Layer 6 of a small transformer language model trained on English Wikipedia (10 layers, counted from 0, width 64).
A neuron adds its activation times its output weights to the MLP's output. To switch it off is to set its activation to zero at one token and run the rest of the model.
A neuron's activation on a vector x is SiLU(gate . x) times (in . x), where the dot is the dot product.

Input weights of the MLP neurons that the questions are about. A number n stands for n times 0.006.
n17 gate: -2 -52 -6 1 28 -20 -1 -27 17 -20 18 22 48 5 -1 -10 26 43 13 -37 14 7 -7 -15 16 14 -20 25 -23 18 -21 -13 -26 -10 -4 32 -21 15 -26 27 -15 -32 26 38 -5 21 -35 10 2 -1 -46 -56 11 -24 16 52 16 -14 -9 62 -3 -15 -26 14
n27 gate: -50 -22 -3 -6 13 19 38 -32 -16 0 35 -42 26 -17 -14 2 14 -7 -36 -16 -33 20 38 45 17 -40 27 7 1 19 57 5 17 -2 -7 -38 22 14 6 -5 48 -34 22 52 40 -17 45 18 -22 -15 8 10 11 9 -10 11 -22 -5 -19 33 -10 -39 -27 -20
n64 gate: -5 -11 -2 7 19 -21 -13 -20 -8 5 0 26 -26 -21 -6 -6 -14 -12 15 -1 1 -23 -18 23 -1 25 13 -25 -54 9 39 -13 -1 -17 -39 29 -4 -30 -4 45 18 26 -14 5 -10 24 6 -18 -48 30 -6 -2 -38 3 -16 -6 11 -18 7 -9 -13 -17 8 -8
n75 gate: 22 12 14 -31 -3 11 25 -9 59 6 14 -41 2 21 7 -33 -3 13 -31 15 2 -12 -11 -31 -38 3 -6 -45 0 -10 -38 -5 0 14 -18 14 14 8 42 29 -28 -16 6 -22 -34 7 -22 48 -1 0 -4 -18 44 25 33 22 22 21 27 -3 -16 18 -37 2
n92 gate: -17 -3 9 -32 -1 27 -21 -8 -6 -14 -27 -15 -16 9 -14 -28 -8 -32 -26 -29 26 7 -39 6 -7 14 -4 10 -14 -16 34 -20 -11 16 -32 -10 -6 15 -11 -18 -59 -21 35 39 -19 -33 -16 -18 9 7 12 -11 31 16 35 19 28 -9 2 15 -31 -12 -40 8
n100 gate: 61 -47 4 -56 6 31 32 -4 -2 -25 0 -20 4 5 9 2 -1 -13 -43 7 30 -16 17 24 -24 27 -20 7 -1 21 3 -14 33 -12 -27 33 -8 10 12 37 30 -15 -22 -3 8 -7 -4 -17 34 -21 -43 -7 6 33 -18 22 -19 12 -8 -34 -32 -6 38 6
n102 gate: -2 23 -4 14 -12 -28 -22 20 16 49 -6 -22 -24 -20 26 1 -16 15 -57 -20 -33 -4 -23 12 -41 22 -6 47 -22 3 4 8 -19 -4 3 -6 -1 -18 12 -25 -7 5 1 -1 -37 -8 12 -30 -35 -11 -32 0 -1 12 6 -25 28 -2 -6 18 65 32 10 -11
n106 gate: -26 -22 0 -11 13 19 15 9 35 21 -7 12 15 -2 30 -36 -20 30 21 -6 -5 6 41 53 -38 -50 48 -3 -12 8 -60 -2 -53 37 -3 -16 81 31 -35 3 16 5 -18 36 30 -14 -28 14 -13 22 23 -18 14 -32 -55 28 -28 -62 39 32 -13 16 -5 25
n109 gate: 14 -29 40 -30 -3 -38 -17 5 -9 -1 -22 7 30 -3 -40 61 -13 -5 43 -21 -26 -44 14 44 -17 13 13 -18 32 -44 10 -45 -23 -23 -22 7 0 -48 18 17 -31 13 10 18 27 -37 -21 -10 21 6 -23 -7 -49 -26 35 21 -32 8 -21 35 -23 85 -13 1
n115 gate: -7 -57 29 -20 9 31 10 -19 55 30 44 39 21 34 -19 -33 -7 24 47 -41 30 -38 42 30 -8 25 -14 2 20 -2 79 7 2 -13 18 6 2 10 4 12 -94 -50 -16 60 8 -8 26 -26 -69 23 -45 -19 25 19 -51 11 27 -1 28 16 22 45 32 72
n118 gate: 22 -28 12 -17 20 -4 -19 -26 -26 48 -13 -1 16 -10 21 3 -13 -8 42 -37 -6 -41 29 -40 12 66 -16 -1 -2 -6 20 43 5 -22 -26 25 22 0 47 -6 30 6 -20 -6 -22 8 -26 -35 -59 0 -15 37 12 35 -32 22 -23 5 49 28 10 2 -3 -5
n124 gate: -23 8 -51 12 -33 -25 28 9 17 -7 18 2 0 -6 -5 -26 22 18 7 -25 -10 -23 -27 26 -33 17 8 30 -45 -5 35 -21 -19 17 26 -16 13 -16 -1 13 25 3 -11 57 -12 -30 -14 20 20 23 -11 -17 17 -12 -43 16 8 -5 13 -30 60 -13 27 16
n17 in: 8 -8 30 -23 26 37 -7 3 15 -3 -20 -1 -39 -50 -25 33 2 8 28 -22 -16 -4 -24 -47 10 -34 17 -12 -45 35 -10 7 -29 1 -9 13 -14 -49 3 -16 -21 26 10 29 -9 24 63 -59 8 11 11 -22 -63 -12 -2 -5 -38 24 -28 -5 1 -21 10 35
n27 in: 6 23 -34 -32 -8 -53 -31 34 -6 29 28 38 5 -4 22 -7 -33 -6 -15 -25 7 -46 -17 -40 -19 20 1 -5 -47 12 -57 -6 16 17 6 23 -5 -26 -18 -6 15 -10 7 8 -16 25 14 -16 -21 0 -32 -9 -3 18 0 -4 42 -11 41 14 -45 4 18 39
n64 in: -15 13 -16 30 -20 -13 -16 6 23 12 22 31 18 -12 -31 -17 -48 -33 20 -23 -12 9 16 47 -33 26 4 -10 22 50 20 16 -2 4 -6 -12 10 -11 21 8 4 33 0 -43 52 -19 29 -22 -18 18 -8 -14 -8 16 -14 31 6 -19 1 -42 -30 -32 -15 -16
n75 in: 8 21 21 36 17 -31 -30 -72 -25 -35 -63 -36 -43 3 -8 10 -30 8 36 25 18 -43 -31 -11 37 15 15 13 -21 8 -30 6 -30 8 -1 9 38 -43 8 28 5 -4 -18 -23 31 -1 -37 -25 -44 -1 -26 25 5 -2 46 -14 21 -14 8 -18 43 -6 10 22
n92 in: -24 -36 10 -25 -4 12 -25 9 -48 -38 18 -33 -38 39 -34 0 -19 -20 22 -50 23 9 -42 2 -35 26 18 -20 -20 -13 29 -5 18 30 34 19 23 2 15 22 -24 -11 2 25 13 45 -30 23 10 -55 16 -37 -14 -23 1 -17 14 -12 15 38 -7 -8 -19 -2
n100 in: 55 -28 -58 12 33 -9 -26 -27 13 -34 -19 12 4 -23 22 -6 -46 -8 38 31 45 18 -7 -10 -1 51 16 -16 39 -1 4 -25 3 7 -7 -43 -5 16 -3 5 -18 0 -19 40 -6 -20 28 -4 33 -6 0 -5 10 5 -22 19 31 -10 7 14 18 24 -6 -15
n102 in: -4 -47 44 35 7 15 -25 31 -54 4 -9 -1 -6 0 20 -10 4 -22 -17 -23 0 11 32 -22 19 -2 11 -2 -17 -21 -35 31 10 24 10 60 -1 11 -7 -32 30 -7 42 -4 13 40 16 22 -2 1 -8 -38 -5 -29 20 6 -29 -8 1 4 -31 15 22 -28
n106 in: -12 11 15 38 2 -2 8 -28 -37 -28 52 -3 11 -26 17 -28 37 14 -20 -16 -42 9 -16 -21 8 43 -13 -12 46 -4 27 -24 -30 -27 11 -16 -13 0 38 36 -34 -27 34 -7 -30 3 -12 41 -19 -4 42 6 37 -12 -10 -8 19 12 -59 8 -9 3 -14 53
n109 in: 5 -4 -2 -10 32 25 -19 5 -44 -9 -6 -12 -26 -21 -27 1 15 40 -28 -69 22 -9 -6 34 25 -48 -41 54 20 0 3 -21 -30 -4 4 -23 3 -19 1 19 -13 45 36 28 2 38 -15 52 -4 8 42 -1 -4 4 23 -23 -32 -16 -1 6 -16 36 -3 -17
n115 in: 28 4 8 43 -22 -32 25 27 -24 -11 47 21 -27 -13 33 -24 59 52 -61 -23 20 58 44 -20 76 17 -22 -5 -24 -31 -8 4 36 -15 -56 -40 34 61 -45 -20 -6 33 54 -15 6 12 -37 50 42 -54 6 -10 -14 -27 27 -4 46 -52 11 28 12 16 -36 -29
n118 in: -19 0 -1 -11 -44 22 -40 -1 26 -23 -14 -35 -16 -5 -10 17 -17 6 17 45 41 28 38 1 -2 -27 -48 28 17 -13 8 6 2 -36 -17 -32 -8 26 9 11 -12 2 -10 -60 4 15 38 -26 -10 40 36 9 5 14 -19 -30 -8 4 -21 5 -37 -20 20 7
n124 in: -22 30 4 -10 2 -9 11 -1 1 -33 16 0 5 5 16 34 -15 30 -70 1 -38 24 22 11 -18 26 51 23 11 40 5 10 -13 19 -23 -30 -17 -13 7 -14 -3 53 -4 4 -22 -22 -17 -19 21 -5 -15 -10 7 3 -1 2 18 -20 -34 15 76 18 21 3

Output weights of the MLP neurons that the questions are about. A number n stands for n times 0.012.
n17: -2 15 -33 -16 -16 37 24 -16 20 -9 4 -3 -12 31 42 -12 -3 -4 -32 -26 22 15 19 -15 7 -8 43 -6 16 54 6 -17 -9 10 -14 10 -4 28 -12 2 -10 14 26 10 7 -7 25 9 -24 13 34 -6 12 8 -38 -11 -19 34 15 -25 -77 -15 26 21
n27: -1 -24 -6 -8 -28 -9 -26 -3 39 5 -18 49 10 -43 42 26 -37 0 -28 -4 8 28 9 -6 12 21 10 -19 -11 8 -15 -3 36 11 34 -12 -18 -41 -14 -49 5 19 13 1 21 24 -57 -5 15 -11 17 -14 -9 33 -9 -6 -2 38 29 6 20 21 29 30
n64: -20 -6 3 -24 2 12 6 24 10 24 17 -19 9 -25 -19 -22 -6 -3 -6 19 13 -13 -11 11 15 0 -30 2 -1 -40 -1 27 30 -13 9 -18 27 0 -10 0 -39 -56 1 25 -13 -7 -21 14 20 23 -5 24 24 -14 -7 32 -9 -13 -3 50 10 0 -16 -1
n75: 5 -20 -27 -8 -5 -24 1 -3 -26 -18 -17 36 28 35 6 13 -14 -3 -19 -18 42 11 -49 -20 -8 -28 -15 -46 30 -39 -10 12 -19 -5 -16 -13 4 -17 20 57 -23 0 -6 -21 9 11 6 7 -10 50 15 -32 -44 -2 -18 -21 -19 24 1 9 -26 -18 0 -25
n92: -7 6 -15 46 7 10 4 -4 16 0 6 3 16 -24 -12 36 14 -3 30 22 -18 -24 -14 8 37 40 4 28 22 7 -28 4 -17 -10 -11 5 -2 1 37 -6 4 17 -26 -23 12 -8 -10 -35 8 29 -27 66 -18 10 31 -29 -13 33 14 -3 -35 9 10 -31
n100: -17 34 -40 16 15 -16 42 -15 19 21 -8 24 3 19 -25 -17 2 -1 -1 21 -35 37 -38 -16 10 -17 -26 26 6 -12 -8 32 -24 -15 32 -8 16 -21 -7 3 0 -36 -15 1 10 -11 22 41 -2 15 -12 0 34 -21 -17 -19 45 -1 -15 -6 23 -22 -10 30
n102: 20 -23 -38 -17 -29 -32 17 -7 0 29 40 -27 38 -10 -13 32 1 40 -14 14 2 -7 2 10 -24 0 -9 23 -44 36 22 -6 -14 -3 13 34 -25 -33 5 17 -13 -8 -15 32 -33 -9 -12 -22 -16 -37 -7 8 12 -11 16 14 8 12 -32 -5 90 14 -5 16
n106: -27 -48 -7 -19 46 -29 -18 -8 2 3 -17 -57 -34 -3 25 -50 -16 25 4 -11 12 34 -26 1 18 -24 48 9 5 -14 -50 6 -23 32 -21 -4 53 17 -33 -41 22 3 -62 26 -21 2 -25 15 -17 3 -24 20 21 7 2 -18 -3 -22 14 25 -19 -32 -17 29
n109: 14 17 22 37 -14 19 24 -13 -30 34 -25 -11 11 -2 31 -35 4 2 32 -12 -7 13 25 14 7 26 25 -26 -13 3 20 -34 -13 -25 33 36 19 4 -3 4 10 -22 -2 -9 13 -64 15 -14 1 -6 -40 0 22 4 35 7 41 48 8 20 -21 24 -32 -44
n115: -3 27 -23 -25 15 -17 -11 37 -16 40 29 40 -15 10 -10 -55 -18 18 16 -28 -11 18 25 60 19 11 17 42 -28 16 -48 -12 -52 48 -50 13 24 4 -18 -35 -9 5 -29 47 -18 -16 -16 -28 -17 1 3 8 -14 -1 38 42 53 56 38 11 58 48 -2 14
n118: -24 19 -21 6 -24 -21 22 28 26 -12 -9 -10 -25 -12 19 -25 14 14 -4 -19 -9 20 -25 25 -25 -17 25 -25 0 -16 12 -21 8 23 -2 -8 15 -20 -36 20 -28 -27 24 41 21 20 -2 20 -15 -4 -1 -2 -20 -2 19 16 3 -25 -20 -33 79 0 -11 0
n124: -16 15 -38 12 -6 -9 -1 -25 -15 -23 -15 28 -1 -27 14 -34 -9 -5 3 -37 -20 8 -29 -5 -10 3 -1 -31 5 3 29 -29 -39 20 23 6 1 4 8 -66 -11 -32 44 -5 -11 -46 -28 31 31 -39 -28 30 -26 13 -27 -37 5 -25 -7 -14 -27 22 20 3

Each question names a token from some text and the token that comes next. It shows the vector x that enters the MLP there. A number n stands for n times 0.046.

Then comes g, the gradient of the next token's log-probability with respect to the MLP's output, scaled to length 1. A neuron's effect is roughly proportional to its activation times (output weights . g). A number n stands for n times 0.0047.

"crimin", then "ating "
x: 16 17 -63 22 6 0 -2 22 -13 -9 32 -1 17 -1 -17 -8 16 -12 -11 -7 -7 -2 -3 4 -20 20 -5 5 3 12 16 -21 9 -32 35 4 29 18 -30 -8 -10 39 -32 27 -36 -22 5 13 -8 40 -17 -29 10 15 3 -19 3 6 58 -9 -2 14 -28 -2
g: -13 -32 -8 -11 -60 5 14 -36 1 44 38 3 -24 71 -29 -21 24 -17 35 16 8 18 24 18 -10 6 6 30 -58 9 -18 25 63 17 -22 -5 -25 15 11 13 -33 32 -5 -10 22 10 33 -35 36 3 7 0 0 34 -18 -17 67 -7 -8 6 -8 12 1 16
Switching off which neuron hurts the next token most? n115

"January ", then "22"
x: 33 19 -24 50 5 -8 6 21 -27 16 18 -23 -32 21 13 18 27 16 43 4 3 19 23 1 -4 10 -5 -13 -13 22 14 -12 -13 0 -25 18 2 4 2 -16 17 -19 25 27 -9 -15 -38 26 -8 16 -7 -2 -3 -34 -1 -7 7 10 16 -9 -45 -16 14 10
g: 22 -8 31 0 -4 -22 1 -5 -8 -52 -17 -20 10 6 13 13 -18 3 9 -27 14 9 40 -6 10 20 -56 -27 34 -10 27 17 53 35 6 -12 1 -10 9 39 -19 -7 7 -29 59 -20 25 39 -58 8 -17 -8 12 -10 24 7 21 -80 22 58 15 -13 11 25
Which two neurons, each switched off alone, lower its probability most, in order? n115, n124

"en", then "jo"
x: -16 15 -36 33 14 21 38 15 -8 -6 14 -14 32 24 -13 9 47 4 -6 -7 -21 40 17 18 2 -8 15 -6 7 36 8 0 -18 -25 -11 2 7 45 27 -7 14 33 5 27 -37 -25 7 20 15 20 -11 -27 33 -14 8 4 12 15 -11 -5 -10 -7 -10 -8
g: 29 -30 3 -5 30 -29 38 -9 9 16 24 11 -66 -15 -34 -16 9 33 39 -2 -19 -61 -16 -3 0 0 -29 12 14 -12 8 -25 12 -40 -2 -6 5 63 -28 -46 -11 39 -12 -17 27 9 2 -35 -7 -47 0 -11 53 -18 -15 13 55 30 22 20 2 1 -11 -21
Switching off which neuron hurts the next token most? n27

"il", then "one "
x: 15 16 -24 25 -5 10 8 12 14 18 5 -7 -5 14 -39 8 -3 -9 19 15 7 -5 -21 3 9 63 9 -10 -13 9 -9 -1 19 -25 1 5 30 -3 -14 -5 38 77 -73 -14 -28 11 -6 -1 4 12 -1 -25 13 34 7 -14 -14 4 -2 -22 11 -9 -6 -12
g: -38 2 11 -32 -3 -37 -20 -45 -16 -7 -56 -10 -28 12 18 32 11 39 53 -13 -27 9 10 28 2 1 28 12 10 -5 -31 0 -21 49 -44 -4 -3 -8 -18 0 -1 38 -52 33 -36 20 27 -13 19 2 11 -29 -26 -55 16 32 -27 11 -14 -37 -33 31 -28 11
Which neuron, switched off, raises the next token's probability most? n64

"list ", then "to "
x: 15 -3 -35 -10 7 10 -30 19 7 18 32 -16 1 15 -9 5 6 3 6 -13 -6 -11 8 -22 -12 -14 -7 -22 12 29 1 -14 5 -12 -6 -9 18 9 20 5 -5 9 9 3 -28 -9 -16 -25 2 14 -21 11 1 -11 0 -23 -16 -8 26 19 -85 12 -9 15
g: -24 -18 0 4 -6 -5 1 27 32 3 13 -47 -23 33 -24 -31 -28 26 -14 -40 -30 -19 -31 14 20 -24 2 7 32 13 -4 6 15 22 -35 -51 -8 5 -10 -52 -29 -53 17 25 42 -4 -31 -17 6 -54 24 -8 3 36 41 54 -5 52 -14 -14 19 -5 -32 8
Which neuron, switched off, raises the next token's probability most? n115

"ism", then ", "
x: 47 22 -24 -3 18 -16 -15 8 14 12 13 -20 5 2 1 35 5 -36 -11 12 8 5 8 2 10 33 3 -1 -6 -21 27 1 -2 -2 30 15 18 -12 -16 -19 -2 28 -69 22 -42 -5 7 -15 37 -34 -16 -25 22 2 -3 -10 13 -7 55 12 -12 19 -10 1
g: 31 19 -47 -7 40 0 18 13 -8 2 27 -36 -56 10 2 -23 -12 -17 16 26 -11 40 -8 27 22 1 -14 -5 41 24 12 -10 12 -3 17 1 -31 25 -3 -48 -25 -11 17 -48 -1 -6 11 -2 65 43 -17 2 -2 8 -37 8 -33 -70 -50 11 7 -27 -39 1
Switching off which neuron hurts the next token most? n100

"running ", then "for "
x: 5 -8 -51 4 -11 12 -17 -4 -5 15 9 -10 -8 18 -7 26 8 7 2 -14 8 -7 -16 -26 -6 20 -1 7 -11 33 1 -9 -14 -5 -2 12 28 10 16 -19 -6 4 31 17 -12 -6 1 -35 7 26 -15 -13 0 -8 0 -28 -21 2 19 -2 -77 -6 -18 33
g: -39 33 -57 -19 -3 -49 -20 33 29 58 41 -15 -30 17 20 -13 29 33 55 -18 -51 -16 41 2 1 14 3 -10 -35 8 1 7 -17 25 -5 -28 3 -13 16 -39 -17 -5 -4 19 -19 -31 -20 -54 -22 -9 11 32 -17 18 33 -11 35 12 7 8 11 35 -3 19
Which two neurons, each switched off alone, lower its probability most, in order? n92, n118

"ver", then "si"
x: 41 17 -31 2 1 0 -20 13 31 -19 -3 23 22 12 11 52 5 -20 -23 -4 9 -21 -29 5 11 29 30 -29 -17 21 -13 3 2 -41 17 -11 19 12 -25 16 -5 52 -4 24 5 -32 10 -1 11 -1 2 -30 5 20 -9 -17 -1 -4 12 10 -6 -26 -5 9
g: 10 28 -27 4 57 -17 -3 -1 -31 62 -6 -59 4 1 4 -25 30 -18 -5 3 -8 63 -45 -32 44 3 11 -5 -27 21 3 -36 -46 4 -24 -6 -12 15 -20 -24 -24 -43 3 3 7 1 -9 -31 -14 34 -48 24 -14 17 1 -1 63 5 -8 -23 17 -28 17 -9
Switching off which neuron hurts the next token most? n100

"ems ", then "were "
x: 4 16 -37 10 17 -2 -22 21 -10 26 18 -3 -7 11 -17 -4 -4 -1 7 -3 -10 4 2 2 -13 23 -15 -2 -7 30 1 -24 -13 0 -5 -13 5 -8 8 14 0 -6 21 16 -34 1 -18 -54 12 1 -28 -28 -27 9 11 -53 -9 9 29 -2 -59 20 -27 0
g: 19 -9 -48 34 14 -19 -8 16 -22 -5 -41 -13 -23 14 5 -16 16 -9 -11 18 -33 -42 -26 20 3 13 -12 56 28 -4 42 13 -49 20 0 -32 -36 36 33 5 42 2 4 13 5 9 -27 -45 -27 3 6 55 29 -29 -44 0 -2 -55 -34 19 9 -29 32 2
Which two neurons, each switched off alone, lower its probability most, in order? n27, n92

"Ch", then "uck "
x: 12 -4 -39 37 5 -20 -1 -20 -30 8 -28 1 6 27 0 41 33 2 31 1 7 59 -14 12 1 -26 -20 3 -24 31 -10 4 -5 -40 4 -29 3 2 21 -9 -2 55 25 2 -21 15 -14 18 3 -7 -6 -21 31 0 -3 -4 -4 15 20 14 -27 8 9 -11
g: 19 -2 -9 1 -19 -41 4 -30 -17 -55 -16 -19 15 13 -24 -3 7 6 -46 -60 -5 19 0 17 -17 4 5 74 16 -14 25 13 2 25 41 -5 -34 -9 -14 7 7 -13 26 49 0 0 -37 0 31 28 41 43 15 51 -12 20 8 -67 0 30 -12 -15 11 -14
Switching off which neuron hurts the next token most? n109

"out", then "lined "
x: -3 53 -22 -3 -11 2 -18 13 -29 -13 20 -18 -25 13 13 -18 43 -4 -21 -16 -6 7 -21 9 2 36 -6 -8 2 38 -19 -27 2 -41 21 30 13 33 -2 -21 9 27 12 31 0 -6 -7 -19 8 24 -2 -27 38 -30 -14 -4 -5 -11 5 -15 -21 -6 3 17
g: -15 6 -27 -27 -43 19 28 33 48 -4 31 -10 -15 9 71 -3 -46 19 19 3 -62 -20 25 62 14 10 -58 -2 -24 -32 10 3 -12 12 16 -29 -18 34 -12 5 -13 4 33 -16 -42 2 -5 29 0 20 0 -29 -36 33 5 12 -33 -18 4 24 -4 -21 18 8
Switching off which neuron hurts the next token most? n124

"E", then "au "
x: 0 21 -27 17 12 -12 -23 1 -1 4 1 -7 -3 -2 -9 48 2 6 3 -9 3 21 -1 -40 2 -14 -24 16 -10 30 -49 -6 8 -7 -10 20 -36 9 -1 -13 -7 67 -59 -11 -33 -8 14 11 -11 -13 -9 9 16 8 5 5 34 -26 20 -26 -9 -1 -20 10
g: -1 -9 -9 -35 9 15 7 -22 32 70 -75 -12 -13 2 2 -10 -39 -39 1 3 2 23 -2 20 6 -15 16 -3 8 34 -6 11 -13 -5 -31 5 38 37 18 -21 -17 2 -11 14 17 -17 -4 -63 -9 37 48 10 18 16 27 46 1 7 27 21 -11 57 -20 -54
Switching off which neuron hurts the next token most? n102

"January ", then "164"
x: 28 12 -18 63 0 -21 8 30 -15 18 9 -9 -40 18 15 18 0 2 32 4 7 21 -8 7 4 29 25 5 -19 35 0 1 0 6 -11 2 13 -12 -17 -18 21 -13 44 26 -11 -16 -27 -6 -4 6 -10 7 -7 -26 -4 -30 10 6 -6 7 -39 -19 31 8
g: 2 -27 28 -25 11 67 -6 59 11 -22 5 -1 -6 -10 -8 -22 -17 45 19 33 20 -47 22 -5 -7 -3 33 -23 -16 10 -26 -22 -74 10 38 6 11 -15 2 0 0 -1 18 -75 -6 41 -33 33 18 -22 26 -6 -24 -12 10 9 8 -54 -15 -20 -11 1 1 -14
Switching off which neuron hurts the next token most? n115

"le", then "ton"
x: -3 19 -29 -15 14 -10 -36 -4 -23 1 6 -18 -28 8 -1 52 8 25 14 2 -21 1 -1 -17 13 9 4 10 8 11 -13 13 -6 -7 -7 8 23 22 -15 -13 -10 84 -76 -2 16 10 -5 -33 20 -11 9 15 40 7 -17 -16 -16 4 -11 0 -4 -3 -2 -24
g: 5 24 31 23 -53 6 27 -37 -8 -4 3 10 -23 -20 -11 -4 -13 -13 -54 -20 45 -29 -27 -28 38 16 -21 45 -11 7 -18 30 -20 -28 -23 33 34 -34 -3 18 17 -1 -1 -10 66 42 -33 19 -24 43 32 -40 4 18 -35 -28 -21 10 -19 8 -3 -39 5 -9
Switching off which neuron hurts the next token most? n124

"event", then ". "
x: 10 22 -47 5 11 18 -9 -16 -14 22 -6 -35 -2 10 -22 -8 19 -19 0 9 13 -20 -23 2 6 11 -6 11 -27 7 23 -10 -26 -39 37 13 22 30 6 0 -20 5 -21 -3 -37 -20 -9 -6 31 3 -10 -40 35 -11 -15 -1 0 -12 41 -25 -22 -29 11 5
g: -14 36 27 11 10 22 -8 0 -2 22 17 -21 12 24 19 -18 7 -22 35 -39 5 -19 39 27 20 10 13 -29 1 -7 -15 -57 1 -20 9 -9 87 -11 40 -4 2 -23 7 48 8 -8 -11 -53 -2 -5 3 66 8 -30 19 20 39 4 17 13 22 39 -18 51
Which neuron, switched off, raises the next token's probability most? n115

": ", then "\""
x: 2 12 -25 6 0 -9 -35 21 7 -6 4 -5 -16 15 -18 0 12 -11 4 -1 -13 26 9 -11 15 7 10 -14 -5 18 11 -10 -27 21 -2 -6 19 11 16 -3 8 -17 10 21 -12 -6 -5 9 15 10 -17 -18 33 12 9 -26 -3 -12 21 0 -90 17 2 -10
g: 24 2 -33 -25 -77 -9 -33 -46 20 7 -3 -31 -33 57 -27 0 29 -20 -15 3 17 -17 23 30 1 11 -21 20 14 -21 11 -8 -16 -8 63 -5 -23 -17 0 13 55 0 21 41 10 -31 -43 14 39 -6 29 15 44 18 17 -15 11 25 -12 34 30 7 2 -10
Switching off which neuron hurts the next token most? n75

"t ", then "relig"
x: -2 -4 -44 -2 9 13 -15 12 -9 12 16 -17 -19 -5 -14 17 17 21 6 -14 -2 -2 14 -15 7 8 12 11 -14 43 19 -21 -25 0 -30 23 20 1 0 13 -9 -2 25 5 -35 -3 -20 -10 10 12 -22 -25 3 22 1 -14 12 1 -4 16 -73 13 -8 17
g: 18 -45 5 -12 41 52 59 1 31 -55 18 -37 26 -20 0 6 -26 7 6 23 -24 -7 3 -2 -18 3 -60 -36 35 16 -9 4 5 37 33 15 4 -9 1 9 45 -18 27 -8 33 30 -26 25 -7 -3 -21 -56 18 -8 15 5 -56 -19 4 17 10 -10 6 -43
Which neuron, switched off, raises the next token's probability most? n17

"sm", then "it"
x: 13 34 -50 10 10 -8 30 -3 -12 -4 -7 4 10 0 4 27 67 34 -6 6 -25 43 12 29 8 -24 -28 -1 -21 -1 -9 -40 -12 -3 22 -22 1 23 32 -3 -17 15 -7 15 -44 7 1 6 21 28 6 -13 -1 -7 -3 -33 -4 -4 12 12 -2 8 -12 9
g: 8 9 -45 12 17 11 -41 33 -22 22 2 11 -24 -17 46 27 22 -7 49 26 -5 65 -7 -30 -23 -21 12 16 -26 35 -10 -15 25 -27 -12 12 23 9 -16 -8 1 73 -37 -41 17 -47 -28 4 -31 11 -3 23 34 -30 -21 -25 9 14 43 33 3 -11 -4 -8
Which neuron, switched off, raises the next token's probability most? n124

"á", then "s"
x: 12 5 -7 26 29 4 -26 10 1 5 21 16 -39 14 -9 15 25 -1 10 -7 3 13 -22 0 12 0 4 9 -15 27 -35 7 -16 -36 12 -12 -22 -32 10 -12 27 82 -47 -14 -22 2 29 15 -8 -17 -8 2 -13 -26 1 -5 45 3 -2 -13 8 -5 10 11
g: 58 16 51 57 -5 20 -39 -46 3 4 -11 -15 -23 -2 -46 -4 15 -15 0 -13 2 15 17 1 5 46 23 -10 -14 -14 -23 36 16 -5 55 12 4 -7 26 19 1 3 -18 41 25 -15 14 13 35 24 -56 -43 -4 -13 67 23 14 6 30 -8 5 -36 2 17
Switching off which neuron hurts the next token most? n17

"sol", then "e "
x: -13 26 -49 12 22 -9 1 14 3 -5 17 -7 29 10 -3 -6 54 8 -6 -9 -11 4 -19 15 8 12 12 -20 3 7 -20 1 -29 -3 25 -8 20 24 22 7 5 17 -14 10 -7 -14 -14 65 39 35 7 -20 48 -23 -4 -5 12 12 16 -6 -20 -2 -24 -22
g: 4 -11 -11 11 33 -16 -40 -15 6 62 21 -41 -6 -11 0 20 15 -32 15 14 -34 54 -33 -43 11 49 16 30 -13 3 2 42 -21 -23 -23 17 -31 -23 -24 14 -60 -1 -14 29 -45 -22 -51 -6 13 29 14 21 -9 -3 -5 -7 29 -18 26 10 2 -55 -6 -13
Which two neurons, each switched off alone, lower its probability most, in order? n106, n17

"ations", then "."
x: 14 5 -34 -17 19 4 -34 2 -2 6 9 -15 1 2 -16 12 15 -33 26 7 -3 -8 -8 17 8 65 12 -21 -9 -3 26 -7 5 -22 -6 10 44 27 0 -26 -9 31 -26 -7 -42 -8 -27 -20 23 -16 -13 -5 39 -13 -19 -11 -12 -13 23 -2 -25 3 -24 -10
g: -26 11 -46 7 -15 -6 29 2 -64 48 -4 36 49 -12 25 -6 42 45 -17 -7 32 -22 40 -1 -48 -19 -21 26 -31 1 -6 12 23 17 -7 11 39 -24 9 0 -25 -4 27 2 0 12 -20 -55 -62 -31 -3 -7 39 -37 -10 -16 23 -10 -24 5 2 -8 28 8
Which neuron, switched off, raises the next token's probability most? n92

"becomes ", then "up"
x: 10 3 -17 2 -1 -11 6 23 -9 5 -14 -5 3 14 2 10 15 5 -3 -5 -9 16 2 3 9 16 3 -19 -17 37 5 -34 -28 11 5 23 -5 5 30 -14 9 -3 1 6 -21 -14 -15 -38 8 17 -21 -24 -10 -7 27 -22 -14 7 30 -5 -73 30 -7 28
g: -39 11 -21 -62 -4 8 -2 -22 -18 34 23 38 19 16 -26 -30 -46 -19 -12 -12 7 -16 41 -35 23 -34 6 35 13 6 -7 15 -49 -49 16 -56 21 39 -1 -17 -30 -18 39 6 14 -3 -2 10 -25 -14 1 23 -24 13 4 -11 21 58 28 -40 -7 -32 -29 3
Which neuron, switched off, raises the next token's probability most? n100

"tra ", then "running "
x: 39 -2 -51 7 10 -12 -23 8 -4 0 30 -11 3 -4 -11 40 12 10 1 0 10 -8 19 -11 -5 -12 -15 -6 12 28 -3 5 -2 -28 -12 -2 9 11 -1 -23 -10 2 22 14 0 -23 -11 -2 6 20 -41 -18 -12 -9 -2 -14 3 7 13 3 -78 1 6 11
g: -33 40 -26 -24 -56 -10 10 -1 1 -24 -25 40 34 -24 13 -36 -12 16 -25 -22 -10 2 -26 -7 21 23 20 -11 -47 3 -11 -35 22 -39 -21 4 -9 28 10 -19 -31 -43 -12 35 35 -44 -38 17 -2 43 32 21 -36 -34 -18 6 -20 4 -38 -51 -29 -1 -8 16
Which two neurons, each switched off alone, lower its probability most, in order? n124, n17

"á", then "k"
x: 1 7 -7 13 31 -9 -30 6 2 3 12 24 -25 -11 -17 35 36 7 1 -5 2 8 -20 14 17 10 1 4 -13 28 -27 20 -17 -37 18 -11 -28 -30 -8 -6 14 70 -37 -12 -28 -6 31 28 -12 -16 -7 -3 -6 -15 -5 4 54 -10 18 -18 5 -2 -1 16
g: -30 37 -5 9 5 -23 3 3 -21 -4 -23 -1 -49 23 -1 13 -43 0 8 -2 34 -2 -6 4 -8 -30 -56 -14 28 12 -15 -11 -30 -12 -24 -54 48 11 -34 3 -16 10 -54 -47 -42 -46 24 -28 -5 16 29 -6 11 23 -2 -31 -22 29 -50 -8 2 -55 -30 2
Which two neurons, each switched off alone, lower its probability most, in order? n102, n27